Layer 2 of a small transformer language model trained on English Wikipedia (10 layers, counted from 0, width 128).
A neuron's activation on a vector x is GELU(gate . x) times (in . x), where the dot is the dot product.

Input weights of the MLP neurons that the questions are about. A number n stands for n times 0.0023.
n2 gate: 16 28 -20 38 -23 0 15 -1 2 -17 -16 9 12 3 94 -35 -25 3 -77 57 -50 -34 13 11 60 -21 -7 34 48 -12 -27 13 -57 -8 -12 -32 -35 1 5 39 -19 11 7 -40 -41 -24 52 -38 9 -4 36 50 -12 47 -3 28 40 -29 -24 19 -13 -24 13 8 11 43 69 -21 29 22 59 23 -19 12 23 30 -3 -24 11 -1 -59 -18 -5 31 7 -45 1 11 -21 -30 -9 45 -6 -3 -15 -45 12 28 4 46 -4 34 23 5 -38 -40 3 -10 32 8 16 42 -15 4 4 13 -10 -1 -14 2 -13 24 -35 54 8 21 -5 -23
n26 gate: -34 61 -43 20 3 44 13 -46 0 16 -10 2 -54 -19 36 -24 43 13 -23 3 -4 17 45 13 -52 -8 -53 -15 -32 13 1 -12 31 33 22 -14 -37 4 -12 -2 28 -5 -11 73 17 16 32 -24 -16 37 -17 12 59 -21 30 -13 21 52 -16 -12 -12 -7 7 -42 -11 1 18 -11 14 13 -34 -50 -28 5 6 -58 -2 -20 -35 -13 -34 28 -10 6 -2 -4 30 -54 -1 -45 7 18 -50 6 22 34 -11 -5 31 2 -23 -5 18 30 49 -57 13 27 2 40 61 -12 -8 -25 -11 -53 21 11 6 4 -25 54 16 30 -39 33 -20 -19
n41 gate: 2 -29 -26 48 17 -18 -3 -61 -10 -2 16 16 -5 64 23 -2 -5 -55 45 -2 31 -41 -35 -12 13 -70 -3 -41 -5 44 -30 22 -26 4 61 20 -20 -1 3 0 2 19 15 -29 -4 2 -10 9 37 -21 9 -12 26 -1 1 -4 -22 38 28 -36 18 -2 -12 -55 -9 37 -16 14 1 2 13 15 -5 16 -39 -13 -4 -59 37 -39 25 2 23 9 -6 -6 -11 -2 -8 -3 36 -20 -3 -39 -8 -37 53 8 -15 25 28 49 -18 -9 -20 -50 -19 33 12 -23 -11 2 16 13 36 -13 34 30 -25 3 -22 2 -29 -16 36 13 0 -56
n84 gate: 7 -14 -36 -18 10 4 10 0 2 -14 24 7 26 15 38 5 12 25 -13 3 -12 -22 17 -33 -12 9 22 35 45 12 -11 2 59 -49 -2 -37 -31 -22 16 -23 16 15 -15 8 -25 -33 8 -13 11 29 47 23 -1 -15 13 1 -47 -17 -30 5 9 -23 -42 45 -15 5 51 23 -29 74 -16 12 64 -5 -45 36 -28 13 34 17 7 7 48 -28 36 19 56 20 27 2 -10 1 -33 -39 -40 21 -40 37 11 -20 20 17 39 -4 -70 -45 14 10 -19 14 5 -34 -16 -32 -6 11 -21 -15 -55 27 -33 5 -6 12 -51 22 17 -18
n110 gate: -10 7 13 -20 26 36 -6 32 19 -23 37 -14 23 69 20 46 2 34 -24 3 32 -37 -27 -8 -24 -53 18 15 10 18 -22 31 -20 -24 29 -14 -25 -10 56 -16 10 13 47 53 22 -20 9 3 40 7 30 39 11 -7 73 -24 -6 40 67 24 1 36 -6 -16 32 -4 -9 -3 13 -13 -14 38 14 12 -31 -1 -27 14 16 -55 41 10 9 44 -32 4 25 16 -33 -6 14 -30 -15 -21 -37 -34 9 -8 4 4 91 -36 -63 18 -36 -42 -2 -3 32 -49 -1 -19 -48 -25 19 -16 5 24 -23 -25 -11 5 21 8 -45 -14 -4 15
n114 gate: 29 -24 5 -52 -15 -8 -3 -34 -8 10 4 47 16 -20 -2 4 27 -12 6 23 -60 -3 19 46 47 17 -4 18 -37 -5 5 4 -22 -11 -43 -63 38 51 -44 -13 -7 51 -20 7 43 28 2 20 -58 -22 18 -8 -1 -27 -3 34 -43 21 -33 18 8 12 -14 -63 -18 7 38 17 23 17 21 6 -4 -15 -12 -11 -16 35 -22 -2 -16 12 49 -34 18 -21 39 -44 -2 47 -24 -19 -26 13 -60 -87 25 -8 -14 -12 -10 38 20 -8 16 10 2 36 18 -27 -2 -3 -1 -67 24 -6 -24 4 27 -51 -15 -3 -9 15 25 -47 -25 57
n2 in: -53 6 -24 1 -13 -42 9 -39 31 -11 8 18 -35 17 27 18 -40 35 -17 23 47 13 -27 -9 -54 -1 3 -30 49 -7 -39 28 -22 -24 8 25 -27 6 -8 31 -30 -26 40 1 -16 -24 21 -55 19 -20 27 34 -24 -29 -24 0 17 -20 -4 -3 10 19 -47 2 -35 25 35 13 -17 -3 42 8 26 20 -40 23 19 -7 5 14 -36 -52 25 -13 26 44 24 5 -50 -20 28 -9 -3 -16 -25 11 4 -2 -22 81 28 -5 12 -6 -29 -57 5 -71 18 -29 -28 -5 -12 -39 -28 35 42 -36 -8 -27 11 31 -9 32 81 8 -12 21
n26 in: -23 -15 18 -37 -1 -80 -27 3 22 -9 16 -1 78 25 -7 -37 47 -36 63 53 -31 -16 4 -16 -5 -35 33 26 -20 -10 11 -28 -5 19 -10 20 11 -29 17 -20 -35 2 -45 -33 13 12 -11 46 -30 51 -3 -15 -31 32 -43 7 -5 -72 -1 -3 23 10 -31 4 56 17 42 -20 -35 35 11 49 -41 -8 31 11 -27 69 22 17 -46 8 19 26 29 -12 -1 10 -66 3 -15 2 4 -7 5 -12 7 -27 -22 18 55 -3 -47 -8 -5 -13 -25 29 17 -29 13 -26 2 42 28 -16 -53 4 -7 24 -21 33 17 9 22 -15 6 49
n41 in: 35 36 -40 14 49 -18 22 -44 39 7 -26 2 16 13 38 -31 16 15 35 35 13 -12 -32 37 36 -33 -6 -94 14 60 -30 -17 -43 -34 18 13 -53 -5 30 -42 -7 -74 11 -48 21 25 15 8 -3 15 -31 6 15 -9 50 15 5 -7 4 1 2 -6 15 38 17 5 41 16 4 19 -12 1 -39 6 -27 4 -4 10 30 1 -14 26 33 -24 33 2 29 47 23 -8 3 -25 28 49 -26 -35 -21 -8 45 30 35 3 29 8 -8 -27 11 -6 -18 -14 28 -37 10 -2 18 -16 -35 -25 6 7 -32 21 7 18 23 0 -11 -20
n84 in: -17 -49 41 18 -3 -30 14 -17 57 -34 28 -71 10 3 -22 36 -10 -31 -10 -4 60 9 40 7 25 -32 29 26 31 -28 -39 21 25 -15 -4 -8 77 26 30 -13 -5 12 -56 -13 -8 -40 -24 3 -2 -8 22 24 -28 4 -13 -3 3 37 5 -17 14 -10 -59 12 44 -22 -7 35 -23 -3 0 21 15 33 -7 15 -27 -28 43 9 -53 36 39 -22 35 -13 33 -1 -36 7 30 -1 17 -23 -18 -32 -26 -8 -2 -35 18 -29 -25 -17 -56 27 0 -2 -21 -32 -4 27 8 -63 -2 20 14 -39 24 4 -26 -19 10 62 -43 -4 6 9
n110 in: 7 -35 68 27 28 18 12 -12 -29 9 -1 21 32 39 13 24 32 18 46 71 11 -12 -9 -35 -49 -13 -61 -20 -30 2 -36 4 13 -43 -6 -29 38 -11 -45 -25 -26 43 33 -15 -21 -2 5 -18 -61 -23 -16 36 12 -6 25 12 19 -11 16 -36 1 -50 7 22 17 -11 -63 1 4 -21 28 24 -51 -10 -55 37 75 23 29 -1 -27 13 26 -18 17 17 54 -56 9 -24 -37 23 10 10 -2 30 22 1 18 2 42 9 5 -40 12 -29 5 -10 -16 43 11 -13 -25 20 -6 -32 -12 -23 34 13 6 0 4 35 -7 80 17 12
n114 in: -33 42 5 -32 -30 2 -4 -8 49 -69 19 -5 20 44 -25 33 -2 6 4 -7 -14 -29 -24 34 1 -10 37 4 19 16 -14 14 15 -16 22 -20 8 1 -18 -24 -18 39 -84 -29 -8 12 12 6 -5 25 12 13 -4 -36 -21 -2 7 -79 -76 7 13 45 12 2 9 14 7 -1 1 -12 12 -35 39 61 -19 31 -27 -22 11 26 -20 -1 -12 26 18 -20 -47 -16 54 -25 27 -12 -56 0 17 -17 -55 -20 -26 -6 -2 21 -15 -24 -19 -4 -50 16 -3 -18 6 52 9 -24 -36 15 48 -44 -11 -1 20 -12 -40 -37 17 24 50 22

Each question shows a token from some text and the vector x that enters the MLP there. A number n stands for n times 0.051.

" cle": -2 19 23 -19 -25 -10 -3 -9 8 -27 -13 -24 34 -16 -16 11 13 -2 -15 4 -8 -21 -36 -7 4 -32 2 -19 4 7 -6 -23 -7 16 5 -32 20 -7 14 25 0 32 12 -6 -14 16 13 2 -13 -32 39 6 5 2 -16 3 -6 51 -14 10 -5 -11 -17 -7 11 -2 -19 11 -18 -13 -3 1 21 -38 -16 -5 -16 -33 -22 27 24 3 15 -56 12 1 -22 -41 -11 19 -8 -16 -16 34 -46 24 7 -26 -3 9 -14 18 -21 -18 0 35 -16 5 -2 0 -1 -11 16 -12 -43 -23 16 -38 -3 -19 4 -16 -13 -21 3 -4 15 -32
The most active neuron and its activation: n114, at about 1.4

"'s": 17 30 7 -3 17 5 23 5 -10 -38 -6 -28 -7 -14 6 -10 25 5 7 40 20 -31 9 9 11 -13 32 18 3 -6 -28 6 -16 8 -26 -23 6 17 11 7 -20 -17 1 -21 18 7 28 -8 18 12 14 -6 23 28 -19 -10 10 -6 59 -44 -11 -13 12 -2 -9 -5 13 -19 13 -27 1 -2 -22 -22 -17 -21 12 13 37 -28 9 3 42 -36 24 3 17 1 -17 3 -32 -21 10 1 3 18 19 4 -25 7 1 18 9 13 8 1 10 -21 -4 5 7 -20 19 -44 -19 9 17 -49 -8 -5 17 -10 3 -5 5 -4 -18 -15
The most active neuron and its activation: n2, at about 0.49

"L": 8 -15 -14 -11 6 17 32 6 26 14 -19 -26 -43 9 -1 -2 3 4 -25 24 45 -8 -39 20 -9 -31 42 2 -7 -3 -23 20 1 40 22 -51 -16 -8 4 -2 -44 17 28 30 14 19 10 1 -13 18 23 -4 17 2 -2 0 -9 -1 -7 -26 -5 3 -7 -12 1 2 18 -8 4 -6 -16 16 3 -9 8 26 -15 38 28 -15 25 -17 55 -33 39 5 6 -20 -12 7 17 7 2 10 13 21 14 -5 -28 -5 13 14 -9 -15 -6 8 -1 -16 -12 -1 -23 -1 6 -19 9 -17 11 -44 15 16 8 -5 33 -9 -2 -12 0 -31
Which three neurons fire most, strongest first? n84, n110, n41

"old": -21 -2 1 -9 -25 14 18 -1 16 15 20 -17 -15 20 1 4 -15 29 -26 11 -9 -25 -9 2 -15 -9 16 27 -17 -6 -24 -11 26 15 35 -35 -12 22 -10 29 -34 -6 12 4 -4 16 28 6 22 2 31 5 1 2 1 -17 -8 -10 20 -16 5 0 -15 -41 -8 -7 -9 1 -3 -33 4 12 -35 -45 -23 42 5 12 11 29 3 5 43 -41 45 20 -13 -11 -39 13 10 0 24 -10 -31 14 37 11 -5 -9 8 -12 0 -1 7 -8 -11 7 2 -28 11 -2 -21 -5 0 -9 19 -48 12 -6 -8 10 45 9 -14 10 -29 -11
Which neuron lights up most? n110

" them": -29 -14 -5 5 27 -2 30 -3 -31 -14 3 -15 2 0 -11 -7 -12 -5 3 30 -4 -4 -57 -22 11 -18 8 0 -21 -12 -11 1 -16 69 10 -33 13 5 -22 -24 -30 11 -40 10 10 11 46 14 -3 17 19 -18 23 20 -28 -24 13 0 34 -10 -14 9 22 -19 -7 8 -9 10 -21 -23 -11 16 -59 -6 -30 7 3 -14 21 1 -3 -25 10 -24 11 -19 -18 -8 -7 -38 -19 -7 -16 -6 -41 -9 13 -10 -29 -28 19 17 26 -7 34 31 3 -11 -8 -14 11 -10 12 4 16 -11 6 -27 -11 -20 -5 -11 -8 -18 -9 -11 11 12
Which three neurons fire most, strongest first? n114, n2, n84

"room": -6 21 -30 -11 7 5 48 -2 11 0 3 -5 11 -3 -25 -3 -13 23 -27 25 1 -20 -16 11 -8 -12 47 13 -20 10 -39 14 10 33 9 5 23 11 22 29 -40 -19 12 7 17 -4 52 3 -5 -5 14 -1 1 17 -16 -8 13 -18 17 -32 8 4 15 -11 11 22 18 -29 7 -28 -11 13 -36 -33 -26 0 14 15 -9 -3 15 5 38 -30 2 -8 -2 -11 -32 -17 2 -5 -12 -12 -69 3 20 -3 -19 -9 24 11 28 22 35 -4 19 -4 -17 29 -6 -1 -18 -11 -3 -22 15 -26 -8 -6 -30 -13 22 0 -2 -15 13 -44
The most active neuron and its activation: n2, at about 0.64

" dog": -17 -4 1 2 18 -11 20 -24 25 -27 3 3 -1 -13 -21 -10 2 4 -15 21 -12 0 -25 11 9 14 16 -28 -11 1 -32 -3 -14 23 25 -37 -4 11 53 8 -9 2 -9 -29 23 -4 13 6 -17 2 23 -10 -10 12 -18 -25 16 -10 11 -13 5 -15 9 -1 6 -8 -11 -22 10 -44 -4 -4 -30 -49 -41 -2 6 16 -12 13 4 -21 17 -50 38 1 -26 -4 -52 6 -6 9 1 12 -40 6 8 -7 -5 -11 8 8 -10 15 15 1 13 -10 -4 28 -15 9 -32 7 -21 -28 32 -46 -16 -17 -32 -10 15 10 -6 17 22 -20
The two highest activations, in order: n2, n41

" at": -23 -11 -10 7 -8 -4 34 -23 8 2 -12 -1 -38 -12 -16 19 24 -12 -30 -2 29 -2 1 -15 -2 4 39 12 -23 -12 -14 25 17 11 -4 10 8 15 12 -2 -41 -15 -25 11 -12 14 13 -6 -1 34 3 -16 3 -10 -27 -12 -3 5 46 -23 -7 -28 4 -17 -4 8 -22 -11 17 0 -46 6 -14 -29 -25 -26 35 1 37 -22 -1 -18 -1 -21 32 -29 -22 1 15 -22 -3 3 -15 -6 -44 14 17 -1 -18 13 2 -18 -28 3 54 4 -33 2 8 3 4 2 31 -22 -16 -16 0 -35 21 28 -8 -28 -8 -14 7 -17 -19 -35
Which neuron lights up most? n114

" appro": -33 15 -5 9 54 8 -3 -8 10 -7 31 -30 -26 0 9 -1 12 -9 -17 30 40 -20 -6 -9 -9 -16 17 -19 25 6 -17 1 -15 47 3 -3 20 12 9 9 -28 -4 -14 33 -45 -6 1 -20 -10 1 12 24 10 19 -10 8 1 11 -11 1 7 21 -21 17 6 1 6 -8 -27 -7 5 2 -25 7 -8 6 -4 29 12 24 11 -23 -21 -22 -23 1 0 -44 -31 13 12 -25 0 -9 -1 39 19 -14 -23 -4 4 5 13 3 27 24 -6 -5 3 15 -11 17 -49 -9 -46 -10 -19 -48 -23 -2 6 -4 -9 -10 16 8 3 -4
The most active neuron and its activation: n110, at about 0.12

" which": -3 -13 14 4 -23 3 -12 18 0 8 3 -21 8 -25 7 -5 -13 20 4 11 19 0 -26 -32 -20 -4 0 -2 33 -6 1 -11 15 29 33 4 37 8 -5 -8 -9 -34 -31 14 -14 -14 42 7 24 40 -11 8 -6 -11 -4 2 1 -11 46 -17 14 5 27 -33 -8 10 12 -3 -17 -19 -29 8 -56 -39 -26 9 -7 1 32 35 2 22 5 -4 16 -30 -55 -19 -26 18 -17 -23 -11 -11 -9 21 18 -17 -16 16 23 15 -6 15 26 -14 -4 -13 4 -4 -13 2 8 -14 22 -6 -1 -53 -14 8 9 -25 -2 2 -14 2 -17 -24
The most active neuron and its activation: n110, at about 0.055